Layer 12 of a small transformer language model trained on English Wikipedia (16 layers, counted from 0, width 128).
A neuron's activation on a vector x is SiLU(gate . x + bias) times (in . x + bias), where the dot is the dot product.

Input weights of the MLP neurons that the questions are about. A number n stands for (n - 500) times 0.00084.
n31 gate (bias -0.212): 541 412 653 445 255 454 398 454 701 821 358 420 514 177 310 381 584 415 622 523 505 715 500 486 543 361 473 432 623 689 209 462 444 391 334 399 349 541 454 417 675 396 262 384 387 444 482 481 612 527 598 379 276 648 666 477 703 378 368 614 632 505 495 560 446 668 486 552 463 870 546 290 229 565 468 486 594 228 816 399 345 560 336 921 409 617 593 397 752 533 349 606 582 445 621 364 829 456 456 611 620 621 430 486 347 544 236 303 653 472 95 763 393 369 396 640 443 454 264 271 351 593 819 565 565 358 541 751
n32 gate (bias -0.143): 683 460 634 553 509 491 638 700 594 782 491 474 604 732 183 445 496 336 348 714 709 586 671 267 468 656 412 526 597 623 373 561 785 596 450 349 286 795 585 460 722 509 513 424 235 554 278 388 565 677 410 388 463 362 638 561 349 496 575 459 568 531 459 412 349 828 491 450 406 622 561 365 287 312 269 545 559 509 748 704 467 301 482 578 574 323 455 387 617 564 654 447 640 451 336 526 500 667 675 278 300 535 527 635 839 440 386 468 334 500 495 782 572 692 605 338 409 268 178 522 536 612 825 352 759 584 382 531
n73 gate (bias 0.020): 410 341 272 617 668 658 710 420 542 250 704 363 308 637 466 632 395 537 537 631 471 462 623 351 254 424 550 496 379 569 372 577 504 431 535 454 650 678 727 387 559 332 725 572 402 318 513 327 614 569 674 669 649 581 349 525 601 343 284 578 624 672 649 600 520 559 521 633 618 594 569 335 225 238 216 585 350 689 521 714 508 475 421 317 678 345 424 564 708 178 400 689 401 263 325 454 611 544 488 559 462 627 457 530 441 585 525 372 627 370 157 485 640 487 302 587 229 545 538 575 441 529 582 268 348 388 360 284
n82 gate (bias -0.131): 357 411 469 522 367 298 704 624 725 903 849 568 707 570 647 619 641 198 448 905 673 523 433 386 482 536 395 403 474 746 544 578 636 600 651 473 355 706 642 496 571 441 284 630 576 379 340 406 418 392 388 487 637 789 713 679 287 596 671 473 930 571 531 496 569 289 403 840 375 539 444 421 635 670 483 496 541 544 700 469 392 588 518 375 627 392 251 523 558 777 487 375 456 593 642 609 455 564 521 371 487 426 734 370 616 342 421 373 558 851 564 533 761 308 450 522 586 305 504 425 464 531 514 464 656 566 600 482
n106 gate (bias -0.050): 926 563 630 492 700 442 582 367 536 468 652 523 579 311 335 239 459 618 477 516 516 500 313 465 363 732 481 643 547 568 612 468 707 564 419 559 612 395 304 559 563 721 430 326 642 642 645 484 724 542 512 528 430 641 723 238 394 419 585 653 572 696 599 484 363 381 617 512 267 328 528 248 282 504 665 631 544 390 469 684 669 395 624 508 485 569 264 218 354 400 275 555 415 481 587 589 248 444 369 433 343 298 540 540 421 594 477 428 524 418 419 561 433 562 516 454 400 562 547 481 377 382 468 543 339 496 462 275
n147 gate (bias 0.054): 620 456 575 661 267 708 579 282 309 628 465 802 433 448 531 717 677 406 586 509 658 722 345 323 450 487 747 578 517 617 392 552 469 536 450 579 581 591 544 408 260 630 743 527 696 496 640 509 542 538 722 553 488 619 369 366 434 694 630 617 674 697 425 557 551 496 526 639 350 693 365 430 264 672 526 385 670 491 770 338 197 130 595 513 448 211 351 371 535 379 431 491 396 535 585 465 509 285 403 237 675 645 713 584 575 542 517 429 862 496 437 452 429 431 689 573 487 406 399 861 425 548 532 412 333 152 392 344
n175 gate (bias -0.047): 543 712 349 601 544 714 646 659 799 340 676 293 540 396 540 664 538 414 358 571 717 608 393 748 350 513 500 587 561 337 382 248 684 382 627 412 428 352 509 311 416 849 526 139 970 496 284 496 526 453 576 531 698 641 703 282 637 344 365 545 572 633 370 325 440 549 663 495 349 517 544 386 595 828 600 487 671 429 815 456 397 496 661 693 591 474 522 464 241 477 596 456 530 636 568 509 550 784 437 310 615 267 504 393 402 373 552 649 593 270 372 451 527 546 586 522 523 372 535 381 277 252 514 393 305 553 678 465
n179 gate (bias -0.019): 641 328 269 561 582 561 492 590 334 269 300 527 442 650 327 516 405 500 388 397 541 525 720 415 441 644 451 403 484 559 496 364 320 462 530 459 366 573 266 680 545 635 390 376 491 492 340 236 611 707 508 389 588 488 308 601 443 444 460 365 575 340 346 459 620 380 243 525 281 488 653 247 532 315 560 285 504 463 356 304 462 414 654 341 730 496 545 492 463 462 423 599 516 663 492 678 370 386 138 332 455 608 384 658 829 484 646 604 566 726 436 835 321 522 412 448 403 548 591 447 558 891 331 516 446 602 452 488
n214 gate (bias -0.071): 481 442 408 343 630 846 702 160 553 669 896 505 247 363 577 614 482 388 556 678 428 651 524 614 480 577 661 277 514 697 334 566 471 441 609 629 500 975 452 414 572 865 305 456 423 699 385 471 616 291 437 563 693 770 567 632 164 415 552 648 662 457 539 672 477 413 256 662 621 693 530 509 674 799 566 369 490 510 763 653 442 400 557 407 476 523 86 568 413 583 857 399 396 595 547 334 622 625 629 462 553 434 378 626 775 339 448 588 563 486 366 566 802 510 781 561 333 580 408 772 471 360 604 370 341 347 528 201
n265 gate (bias -0.030): 467 417 605 483 337 450 559 196 424 412 363 568 415 471 739 516 396 195 369 387 487 428 530 809 608 273 310 611 517 568 554 373 415 401 612 858 389 492 513 338 542 530 467 361 776 449 487 454 581 678 272 437 520 516 400 265 421 323 389 551 347 738 411 658 488 584 621 594 521 623 636 452 594 563 233 618 636 521 525 538 613 342 479 257 282 423 508 576 796 543 707 429 578 488 366 867 274 564 404 412 659 341 335 534 349 444 426 543 702 746 457 381 513 606 539 668 560 590 508 500 593 475 190 689 521 284 668 504
n319 gate (bias -0.085): 484 438 674 623 636 496 801 681 388 537 619 334 638 524 748 622 437 612 830 558 537 692 521 496 335 591 500 166 529 466 407 504 257 263 407 681 631 683 801 492 508 496 439 384 592 658 628 405 775 436 546 392 577 492 434 338 368 423 463 627 546 554 317 598 404 442 504 433 318 625 504 368 689 504 544 350 571 537 383 414 435 602 618 368 314 356 252 504 488 580 500 620 524 667 532 374 441 358 153 331 261 516 329 462 521 733 549 403 508 409 270 504 450 530 593 532 399 538 467 496 271 583 139 637 620 292 654 345
n31 in (bias -0.073): 321 442 621 522 674 509 218 202 568 648 691 829 532 474 616 564 659 283 605 504 460 722 238 593 656 401 460 637 553 779 443 418 564 569 307 696 262 469 227 322 473 372 677 586 657 775 777 509 530 405 523 338 513 266 504 482 469 421 584 605 591 563 500 722 474 541 429 327 406 522 621 345 448 442 640 739 313 339 544 585 563 504 795 509 267 452 581 495 653 915 473 245 390 403 595 297 800 384 543 558 536 670 505 505 531 333 478 641 342 567 505 414 360 321 587 395 564 652 549 234 387 478 422 940 563 553 583 588
n32 in (bias -0.017): 441 500 439 415 315 572 487 646 322 687 603 545 570 738 474 365 752 487 441 453 448 465 526 564 642 401 215 423 564 288 475 536 526 296 518 762 328 415 371 556 328 694 649 496 605 678 530 470 567 371 422 348 548 437 358 479 362 953 394 518 961 616 496 521 571 461 457 153 535 458 449 396 580 310 369 500 513 677 323 659 665 500 356 563 699 525 526 478 213 526 594 332 390 547 304 542 320 554 632 612 522 664 465 391 751 822 462 579 643 599 891 421 557 717 642 661 694 318 574 363 356 560 416 409 612 560 407 389
n73 in (bias 0.000): 591 571 428 625 530 400 825 702 279 619 642 524 509 886 546 472 435 512 426 559 416 521 726 363 630 661 375 696 475 522 512 581 294 621 743 328 474 496 538 445 164 439 592 695 581 534 572 339 341 292 538 470 567 680 559 483 492 243 492 569 517 454 598 521 713 746 844 332 496 582 301 500 834 445 409 653 298 365 570 487 402 408 575 357 554 418 428 585 462 237 517 820 654 387 569 475 461 634 605 546 656 447 483 423 263 508 425 547 576 643 613 109 641 642 366 599 427 734 462 471 526 462 457 428 381 604 533 471
n82 in (bias 0.010): 474 307 527 634 478 398 491 321 632 364 487 655 514 553 441 671 781 705 342 437 738 418 873 323 352 608 291 265 785 266 261 603 253 357 347 639 243 695 356 366 603 611 567 495 481 409 154 351 335 500 441 505 580 618 379 597 652 699 611 482 454 478 237 362 186 758 321 605 577 544 280 392 522 500 390 396 651 361 566 496 462 540 168 504 522 570 622 432 477 762 460 567 256 504 674 465 454 604 414 464 558 246 614 727 581 535 527 573 305 608 495 393 268 628 514 659 569 493 446 585 727 185 639 536 288 389 615 527
n106 in (bias -0.037): 426 677 264 819 455 586 754 402 462 611 616 543 584 496 663 637 453 445 544 337 413 389 561 646 679 633 489 668 365 268 649 542 404 422 461 530 639 736 599 700 466 504 436 458 701 431 239 360 540 603 492 527 521 460 511 519 568 507 407 333 662 655 450 549 496 416 545 539 778 585 243 561 489 762 444 737 442 421 263 447 648 331 254 316 574 511 625 619 420 562 564 458 601 444 625 586 562 555 569 572 349 271 408 358 466 533 444 643 424 492 574 545 772 592 310 674 492 541 599 466 496 678 430 390 587 455 500 687
n147 in (bias -0.153): 496 566 291 694 340 461 442 328 244 536 606 657 576 469 451 407 645 530 444 513 731 361 343 491 422 594 421 513 215 446 622 488 536 769 637 593 949 640 558 460 544 605 592 621 453 393 416 669 302 268 621 415 372 388 540 443 186 622 421 577 459 558 720 438 655 643 791 849 375 504 395 631 322 687 483 581 690 753 552 487 313 592 439 681 147 500 518 203 715 364 500 442 500 628 543 356 432 479 449 349 460 362 756 455 326 509 338 328 612 713 390 337 531 514 568 570 768 537 473 738 343 282 486 406 562 298 239 342
n175 in (bias -0.030): 622 624 448 270 577 309 577 654 548 816 713 582 313 555 453 701 706 542 471 345 504 452 439 462 363 526 432 470 453 553 259 409 653 253 628 470 610 475 186 573 620 425 577 500 495 457 530 414 392 525 635 543 263 525 367 348 436 791 424 654 535 539 600 445 542 561 556 303 383 185 352 400 601 440 500 331 644 470 567 457 388 355 254 387 644 166 491 692 773 509 683 345 564 393 612 741 531 475 558 582 449 504 574 591 715 743 441 461 206 427 274 638 509 730 677 614 504 272 526 795 648 526 314 841 440 615 470 508
n179 in (bias -0.072): 611 228 406 399 390 476 390 561 566 492 282 605 343 316 223 550 508 697 409 374 325 409 471 596 416 402 588 315 548 463 512 455 583 617 575 508 504 444 643 399 541 379 730 922 522 410 350 529 539 614 586 635 257 413 407 616 516 468 705 425 459 199 549 641 318 418 743 434 373 520 555 536 572 623 436 603 384 362 472 573 553 609 745 539 464 559 455 405 603 633 82 463 740 702 488 356 521 617 656 593 610 544 595 698 174 406 372 488 348 301 555 668 496 453 554 396 621 500 496 310 537 447 450 443 553 137 396 468
n214 in (bias 0.022): 483 864 469 569 522 775 761 500 662 312 768 558 557 436 374 392 446 373 339 348 570 341 698 599 527 574 487 594 573 536 466 332 487 630 835 426 460 723 565 582 595 883 185 623 643 281 487 260 609 622 447 548 679 407 370 521 392 445 393 304 469 500 491 500 466 557 448 371 364 627 248 469 254 600 172 417 584 400 564 777 431 379 243 445 380 424 339 808 377 540 625 539 556 513 391 526 199 333 433 322 300 525 509 575 687 709 397 664 469 661 563 268 487 569 705 662 375 547 421 599 390 452 451 583 448 509 590 350
n265 in (bias -0.001): 473 432 468 449 408 551 536 603 427 854 452 267 460 457 448 432 465 302 574 540 476 480 557 425 184 464 484 153 634 512 457 570 577 475 529 556 631 358 516 440 607 389 247 484 682 480 572 604 342 384 363 211 604 539 333 402 381 684 472 574 598 644 601 476 434 375 504 647 540 387 482 404 715 324 480 387 492 480 750 584 470 456 331 512 531 411 856 427 633 512 496 360 465 239 206 539 500 374 596 572 727 531 730 557 592 182 413 557 673 508 471 551 641 357 713 551 672 305 580 583 585 552 516 544 256 793 469 484
n319 in (bias 0.014): 587 462 118 433 644 487 318 403 590 432 647 468 714 567 563 428 455 783 327 737 589 329 654 696 652 551 658 563 304 595 575 364 504 435 348 328 522 304 382 307 327 552 395 457 487 632 487 644 500 480 419 640 713 553 327 421 323 168 596 387 410 331 351 559 434 474 429 341 534 550 795 530 483 424 570 509 629 492 669 399 259 181 309 594 550 389 195 346 560 608 396 458 529 651 745 438 586 508 334 652 698 409 440 585 318 695 334 319 551 542 452 512 402 478 327 583 288 451 373 471 538 661 604 224 619 274 571 558

Each question shows a token from some text and the vector x that enters the MLP there. A number n stands for (n - 500) times 0.0093.

"y": 585 484 383 453 398 493 503 574 515 334 520 528 502 569 380 473 443 559 669 555 561 592 408 521 494 464 503 513 423 648 486 348 340 460 483 465 548 465 464 610 422 383 588 523 436 352 240 468 541 586 375 455 627 372 472 576 571 518 434 389 580 456 458 504 500 626 372 523 516 512 422 476 411 398 455 479 484 507 668 601 711 403 567 365 579 463 507 612 611 542 548 542 458 508 406 400 576 502 541 485 532 564 480 495 483 592 512 521 522 517 547 460 483 447 586 383 554 762 607 441 402 481 441 398 360 432 638 497
Which two neurons fire most, strongest first? n73, n179

" on": 368 520 556 436 519 396 497 441 263 514 537 468 451 475 535 372 491 585 513 541 541 619 579 366 504 606 676 636 489 394 427 414 504 465 483 456 543 371 499 481 452 368 479 582 553 419 497 594 595 537 411 525 490 518 571 625 535 507 408 551 446 563 417 457 552 425 575 731 620 384 585 742 510 409 574 373 457 546 298 384 654 515 520 490 484 500 499 470 517 487 356 558 517 684 417 416 435 535 520 687 527 555 534 536 434 445 502 515 436 560 690 537 458 490 475 723 580 639 560 426 513 467 588 495 543 520 446 637
The three highest activations, in order: n214, n175, n31

"ric": 521 473 386 534 372 686 499 372 356 490 518 392 565 560 512 440 382 482 611 631 419 352 453 449 479 514 621 522 505 600 618 333 535 411 326 475 637 495 459 521 401 569 305 466 430 576 445 601 514 471 543 425 477 451 489 523 372 610 505 260 542 376 632 649 604 639 427 617 470 608 457 553 504 412 466 389 328 509 682 517 680 628 561 483 476 551 677 473 452 553 483 358 514 469 451 495 459 416 474 290 527 515 465 610 530 545 432 555 561 661 526 505 512 406 503 509 539 730 624 427 353 471 541 544 493 489 540 633
Which of these neurons fires most? n175

"ition": 521 614 576 602 533 471 348 527 510 233 573 524 635 594 406 374 295 570 582 523 480 360 150 581 690 494 684 463 657 589 451 393 484 484 579 381 420 207 568 714 401 420 276 490 446 477 631 579 388 590 389 516 499 490 358 433 603 476 524 386 530 344 341 465 521 575 460 491 547 579 508 598 463 512 480 531 518 442 649 496 485 505 450 540 565 540 526 564 517 596 557 278 541 541 541 564 430 451 522 607 572 485 625 469 478 471 496 490 407 437 501 443 318 488 383 444 514 679 534 494 461 451 630 671 519 464 548 458
Which neuron fires most, and how strongly? n147, at about 0.5

"ance": 554 546 547 516 493 450 451 354 666 462 369 452 435 475 472 515 332 675 499 485 552 450 508 444 548 515 637 457 531 522 478 377 585 448 476 327 542 299 520 548 600 456 332 559 514 393 576 531 473 607 606 347 554 641 319 590 467 574 554 378 385 411 555 478 473 579 531 572 512 511 554 625 606 528 461 507 534 528 636 690 634 522 499 563 444 441 505 493 468 395 352 313 433 492 441 500 440 530 682 778 542 413 424 563 456 502 534 251 364 420 543 487 582 540 434 376 579 689 447 406 707 511 572 467 553 471 649 535
Which of these neurons fires most? n32

":": 398 385 517 489 449 468 509 547 397 642 650 548 530 515 468 436 424 522 433 458 399 441 343 457 429 476 458 370 500 433 553 417 468 547 534 448 430 517 496 505 532 551 504 517 389 535 373 524 446 598 580 347 523 529 692 534 507 489 685 466 436 387 480 467 449 586 467 571 442 454 339 726 583 560 507 614 481 422 489 472 614 485 486 563 608 613 494 588 395 546 468 387 381 523 473 398 590 408 651 466 481 551 558 620 477 629 583 460 568 547 622 369 646 505 433 538 416 673 429 380 486 475 529 545 510 558 621 473
Which two neurons fire most, strongest first? n82, n175

"ander": 588 416 596 441 527 468 535 430 542 640 517 463 706 547 492 448 373 546 369 445 613 363 468 662 389 500 474 525 543 473 413 317 452 658 526 465 590 156 405 621 521 531 495 434 473 442 583 593 506 535 449 348 489 568 349 593 474 426 454 465 630 576 569 438 466 394 585 372 533 432 505 632 479 392 559 638 488 567 593 419 587 544 326 459 436 540 685 581 423 444 449 365 577 557 534 401 630 507 432 614 597 427 574 540 409 587 492 500 422 441 484 480 619 492 547 452 613 704 581 319 466 553 364 345 588 608 546 525
The three highest activations, in order: n82, n106, n214

" activ": 560 598 323 492 361 469 375 358 489 302 523 491 414 529 399 297 498 496 646 591 475 292 306 631 378 729 570 516 402 633 426 482 538 513 570 359 565 511 279 739 449 346 451 486 567 318 593 725 465 454 561 405 373 598 424 418 483 486 479 377 569 564 467 447 562 482 432 546 490 606 607 533 448 472 300 618 457 538 593 441 497 604 520 532 511 499 650 307 694 563 570 621 712 431 578 504 380 484 615 449 623 433 513 438 537 579 450 640 597 570 628 435 453 420 382 386 570 635 572 408 382 448 536 467 510 624 440 561
Which of these neurons fires most? n82

" (": 458 582 527 469 605 355 553 574 407 276 478 398 541 603 520 483 552 609 520 459 541 356 571 557 604 548 527 473 441 457 538 619 390 532 529 479 405 341 622 395 542 643 382 611 346 461 471 454 582 527 482 503 545 392 594 661 599 614 566 532 448 541 546 621 588 445 683 334 602 508 605 562 528 506 519 511 299 453 439 226 759 511 524 505 503 460 601 617 402 402 517 477 389 378 439 376 612 233 622 470 385 382 498 537 480 600 326 547 512 467 414 394 565 508 582 623 587 635 514 401 561 473 330 455 337 547 506 536
Which of these neurons fires most? n175

" that": 346 468 615 468 443 416 390 464 474 371 550 659 397 423 393 378 461 707 552 489 359 538 628 466 664 370 406 508 410 451 452 475 538 598 498 483 549 474 443 512 544 541 337 434 369 442 565 345 447 552 460 506 464 543 403 594 432 453 685 554 514 529 593 540 520 497 604 672 533 618 581 680 509 593 548 504 535 509 364 509 667 410 557 572 505 506 478 500 566 305 438 482 486 549 489 460 454 559 625 452 473 454 511 617 400 437 546 389 432 436 441 477 319 617 463 493 664 703 716 500 666 460 540 555 508 507 530 614
Which of these neurons fires most? n32

"oute": 643 535 648 368 584 530 656 636 532 276 731 317 419 456 426 463 338 521 456 474 463 417 446 573 547 471 486 520 517 293 556 401 512 479 314 356 654 405 455 580 345 620 434 627 576 437 608 526 531 528 276 427 562 448 516 357 705 517 500 579 618 439 452 572 497 438 471 494 588 445 577 628 623 655 510 470 396 492 489 544 723 481 623 467 484 515 526 387 634 610 469 402 495 573 524 558 365 642 634 584 445 494 527 520 616 529 538 567 440 465 664 463 509 467 441 629 594 649 756 513 524 540 353 520 526 468 388 505
Which of these neurons fires most? n106

"et": 438 532 482 506 403 353 316 611 568 260 401 463 492 651 395 343 400 536 556 488 617 558 393 505 444 431 571 543 471 567 462 307 411 467 537 484 386 464 425 656 406 400 385 563 531 469 434 542 531 594 410 392 511 427 507 385 497 560 551 317 559 454 470 519 481 532 438 521 541 605 439 499 462 481 440 580 611 688 682 478 668 479 563 381 540 431 575 596 503 522 622 548 543 340 551 486 355 445 542 426 343 480 620 467 628 512 341 382 527 426 497 486 531 572 608 464 416 738 581 471 394 508 527 325 714 514 498 497
Which neuron fires most, and how strongly? n32, at about 0.91

"re": 619 509 545 470 552 346 498 405 421 351 448 418 426 661 359 323 504 464 557 457 596 488 396 524 228 523 607 453 557 338 354 389 336 497 551 524 544 303 309 678 578 455 636 612 410 418 403 528 507 450 368 606 624 565 511 559 475 389 515 569 610 183 680 501 494 318 586 586 649 411 608 443 476 842 558 638 596 460 578 533 514 428 453 562 420 475 502 484 592 638 493 507 503 547 560 416 412 612 456 331 422 589 474 347 411 621 442 536 479 767 588 436 643 568 521 394 527 535 611 466 319 420 554 248 570 545 453 565
Which two neurons fire most, strongest first? n31, n265

" b": 594 656 613 507 417 483 475 551 502 745 487 532 539 490 342 581 455 616 569 378 431 493 428 553 398 579 595 641 655 410 602 522 445 375 480 431 352 767 513 589 721 509 560 585 416 527 486 469 523 704 725 448 540 548 452 407 464 499 418 736 504 550 458 532 601 623 534 392 513 561 389 538 453 587 413 749 375 627 467 475 421 399 524 479 365 515 445 573 589 406 505 435 559 441 280 618 564 513 425 499 581 521 517 392 550 474 369 405 374 568 399 259 449 440 483 521 679 581 440 472 738 607 414 551 397 571 616 520
Which neuron fires most, and how strongly? n31, at about 0.51

" coll": 704 468 402 416 454 410 269 599 527 557 598 572 246 516 498 549 529 404 684 395 412 318 499 477 593 650 487 335 418 499 244 458 590 486 485 553 670 543 306 271 549 508 518 512 405 348 499 570 417 377 445 449 556 473 362 430 402 554 585 399 520 633 496 441 596 553 718 578 357 510 444 488 544 494 413 442 391 484 493 420 566 609 430 549 466 677 530 546 302 416 600 534 588 408 426 447 553 610 472 367 533 513 450 561 495 498 440 674 519 892 657 421 525 381 497 542 530 530 724 478 579 439 354 409 689 466 388 722
Which of these neurons fires most? n265

"ap": 551 573 522 427 546 525 374 518 533 495 489 498 291 660 379 438 618 531 462 525 533 414 517 467 505 572 475 481 391 433 323 306 608 407 433 514 521 480 511 532 345 342 456 452 522 738 546 597 442 575 508 468 516 316 507 468 390 598 403 414 559 333 681 376 532 514 487 480 294 456 369 519 589 448 582 386 570 532 530 571 607 422 327 426 360 506 634 514 642 574 707 509 438 425 441 530 356 487 319 351 654 490 646 570 539 541 467 528 345 480 566 500 521 429 593 404 550 693 468 367 495 594 554 418 405 463 618 557
The three highest activations, in order: n32, n106, n73

" prov": 449 526 451 587 367 419 495 629 389 415 777 402 445 454 584 413 485 567 597 480 409 269 468 400 700 643 551 538 362 556 327 505 536 372 391 676 545 416 385 493 567 430 573 452 575 556 601 622 336 252 627 445 454 528 462 329 513 489 525 571 550 381 460 511 570 477 616 287 308 396 502 495 721 533 460 645 620 416 487 502 442 493 413 468 609 554 570 449 539 573 418 573 490 481 463 427 520 507 611 717 492 448 643 567 508 554 503 452 350 485 591 410 358 579 348 614 298 609 614 331 475 545 508 355 633 583 210 672
Which of these neurons fires most? n214

" V": 493 535 401 465 475 528 357 436 455 553 551 495 316 444 609 501 465 624 412 605 416 555 532 457 533 626 492 379 487 490 565 431 391 500 626 464 579 465 425 488 498 571 455 494 486 485 572 544 284 524 472 486 552 477 526 343 449 471 549 521 471 451 420 513 449 529 639 457 290 373 394 521 637 405 381 698 527 503 428 443 452 419 466 600 482 566 547 534 406 519 509 489 479 524 347 469 449 271 422 534 449 490 546 362 465 492 431 604 450 472 597 172 441 596 562 744 522 628 518 537 509 551 592 631 464 452 538 364
Which neuron fires most, and how strongly? n265, at about 0.46

"-": 387 585 417 409 492 498 454 484 468 644 475 591 501 541 570 499 561 663 443 511 464 416 442 488 490 559 441 518 565 422 538 403 528 580 594 446 462 576 571 501 465 553 460 519 421 532 489 570 447 504 520 511 492 471 529 538 517 459 608 496 432 551 382 532 466 526 446 536 512 472 298 754 638 514 532 460 403 445 503 510 559 527 451 666 491 482 457 569 441 427 533 540 549 455 547 242 522 483 486 454 432 565 502 516 454 714 575 395 530 576 373 480 576 531 477 585 499 695 445 347 467 497 586 512 506 505 377 573
Which two neurons fire most, strongest first? n265, n175

"\n": 459 516 501 553 454 593 481 468 582 462 335 424 734 477 507 504 613 825 469 485 466 546 416 586 690 487 479 373 420 611 455 541 545 628 414 488 545 429 482 506 485 388 448 548 529 511 583 447 641 516 588 507 455 568 614 575 507 476 622 604 480 462 474 522 511 429 512 514 572 479 493 559 452 423 513 454 593 471 407 505 440 521 463 542 596 670 378 591 362 510 559 514 559 662 473 313 574 573 367 490 338 470 461 616 509 561 433 489 408 582 475 280 591 422 487 422 435 751 509 583 491 497 483 524 484 463 486 493
Which of these neurons fires most? n319

" St": 535 673 450 570 327 588 629 615 497 542 459 533 567 622 464 406 415 420 314 422 557 336 498 632 631 507 423 457 452 482 653 346 472 429 462 572 550 533 549 558 511 539 467 502 667 434 472 568 407 599 328 293 570 503 594 645 509 549 354 540 556 571 551 386 403 475 528 544 385 518 302 452 585 404 496 523 588 758 460 417 522 481 554 500 516 408 429 585 539 595 540 424 433 498 579 564 506 378 427 550 433 488 491 515 584 418 546 395 382 574 552 269 488 327 623 610 550 628 477 504 533 468 478 380 482 572 560 683
Which of these neurons fires most? n265

"ile": 747 633 426 393 605 496 310 450 407 476 632 475 346 620 424 410 537 478 448 524 495 591 686 501 435 442 463 490 434 522 505 390 520 399 501 500 439 451 398 621 355 438 327 508 624 614 373 568 500 634 497 487 499 479 489 300 369 668 537 635 493 574 572 556 580 333 368 654 575 495 399 487 617 447 647 638 651 476 477 813 623 384 563 498 371 496 283 399 671 507 464 477 418 418 517 458 445 510 491 405 467 593 482 554 446 689 472 618 398 523 561 452 645 464 466 481 504 681 501 495 457 542 620 463 625 535 474 500
Which of these neurons fires most? n214

".": 512 459 430 525 409 600 521 537 555 604 342 483 714 435 460 553 616 690 519 530 419 510 433 576 574 389 469 434 498 569 366 553 527 593 430 489 570 518 511 660 368 433 580 565 541 505 554 410 606 489 616 584 480 551 675 505 516 481 608 557 490 531 487 537 481 469 468 575 490 475 580 640 458 473 575 553 549 472 398 449 555 569 599 505 673 630 400 577 520 531 579 561 595 643 490 302 393 596 357 549 300 479 421 693 491 591 489 423 333 572 427 385 566 406 490 503 426 751 507 539 457 481 537 469 555 447 446 530
Which neuron fires most, and how strongly? n265, at about 0.88

" C": 463 493 607 467 533 367 589 525 626 627 464 466 439 403 282 497 540 503 418 494 489 531 494 510 641 562 509 587 472 414 536 484 539 349 455 491 574 536 638 463 510 498 453 464 577 432 457 481 391 541 465 466 523 462 579 555 495 462 420 400 468 524 452 511 568 508 554 493 395 499 381 527 531 486 437 577 346 546 433 618 469 516 610 463 519 642 602 601 521 520 529 596 577 353 629 434 454 410 420 471 571 487 460 433 597 525 509 465 464 627 617 118 688 612 576 512 636 662 539 552 441 496 566 531 530 482 497 471
Which of these neurons fires most? n319

"ith": 653 500 664 561 525 551 680 635 489 513 534 425 514 594 289 464 628 531 534 448 527 537 525 449 364 286 442 634 401 343 377 415 564 434 616 587 327 642 495 493 483 442 601 429 631 602 555 426 437 583 489 364 546 442 368 811 407 522 514 416 518 605 447 371 549 379 437 413 473 411 407 461 661 372 348 719 559 521 611 557 571 450 502 512 391 512 370 470 460 506 349 555 465 644 430 545 520 645 513 762 453 433 509 248 411 608 514 566 613 549 507 453 505 495 492 439 712 649 423 609 372 384 610 450 494 691 582 482
Which of these neurons fires most? n32

" un": 639 498 370 554 477 305 594 479 417 295 390 348 554 416 608 501 459 471 508 402 498 553 623 360 559 485 589 457 646 481 556 647 487 413 468 525 554 426 245 392 686 366 294 549 660 481 576 633 339 466 696 514 519 452 617 683 409 327 726 604 553 517 566 652 477 526 446 341 632 563 560 517 480 548 617 702 556 463 515 330 635 399 542 400 524 440 503 472 606 455 363 452 497 571 579 459 419 587 524 626 304 504 470 628 315 566 493 647 409 430 528 395 413 521 471 625 638 600 406 389 583 480 526 446 525 643 445 645
Which of these neurons fires most? n106

" dep": 561 321 507 462 318 597 390 612 375 453 446 472 450 564 524 441 432 590 658 446 486 198 407 516 609 600 471 393 524 150 293 478 485 271 656 529 541 499 436 609 760 494 497 486 459 584 410 630 352 242 503 511 521 572 538 504 575 557 527 553 513 525 437 578 526 530 502 434 634 763 489 501 381 624 567 372 391 562 409 485 413 430 578 532 560 716 490 625 525 524 684 547 623 461 417 632 447 433 455 602 621 473 493 302 470 413 395 530 422 420 652 403 717 645 475 490 431 596 398 554 528 475 683 555 470 529 609 491
Which of these neurons fires most? n319

"1": 452 427 301 488 619 502 461 500 459 379 454 541 565 615 557 512 474 368 464 451 467 398 555 529 548 430 571 551 453 577 576 455 447 516 546 610 477 566 473 564 279 485 546 634 540 456 408 456 490 546 456 401 398 517 506 481 470 516 522 369 528 622 466 499 430 475 553 458 586 388 530 747 473 615 501 447 473 431 476 535 527 392 573 413 489 491 633 563 521 627 458 487 446 425 569 425 483 448 628 556 724 442 613 452 437 533 372 536 487 610 560 482 527 428 487 480 544 708 617 606 672 421 379 267 476 467 492 588
Which neuron fires most, and how strongly? n175, at about 0.36

" ": 510 684 474 319 443 291 394 442 474 469 512 488 597 534 435 613 473 555 505 383 402 427 516 445 715 387 424 489 486 485 471 532 522 353 307 588 421 333 514 360 357 516 517 581 590 473 501 642 420 513 472 403 436 449 438 531 520 563 500 524 319 514 451 524 426 508 477 501 508 424 459 718 512 614 403 391 572 480 645 419 411 508 396 447 468 508 450 440 612 505 525 558 539 403 503 390 434 426 568 658 536 522 508 657 507 495 495 311 527 509 601 233 551 326 472 438 591 467 551 452 469 523 393 637 406 603 498 464
The three highest activations, in order: n265, n106, n214

"ag": 607 371 384 493 322 443 410 449 353 515 602 533 567 499 492 452 256 427 450 572 491 622 474 715 424 582 470 520 446 573 472 422 319 446 589 517 413 392 217 584 399 514 545 384 537 475 543 509 477 497 407 499 545 506 533 392 298 557 428 125 649 499 523 526 616 598 557 553 596 646 472 512 431 677 330 520 574 579 470 640 618 581 436 394 536 526 514 448 502 604 613 515 663 378 336 557 613 520 422 455 267 459 577 471 334 519 445 364 217 518 489 567 453 339 523 356 582 636 340 533 430 466 404 520 451 544 476 545
Which neuron fires most, and how strongly? n106, at about 0.24

"I": 527 385 422 421 379 531 472 576 466 398 501 435 320 408 373 530 390 608 483 437 452 453 509 500 401 486 532 528 416 466 505 424 585 446 468 508 427 401 322 552 351 270 422 458 500 348 529 499 510 434 377 597 477 484 381 346 420 541 579 253 471 564 444 529 537 382 523 487 590 512 551 548 592 535 618 599 560 481 595 756 622 385 416 536 329 544 495 507 501 451 378 303 500 427 539 415 489 315 406 574 476 501 698 518 681 745 530 530 462 418 649 340 454 583 554 476 524 703 612 572 578 520 550 546 582 473 446 468
Which of these neurons fires most? n73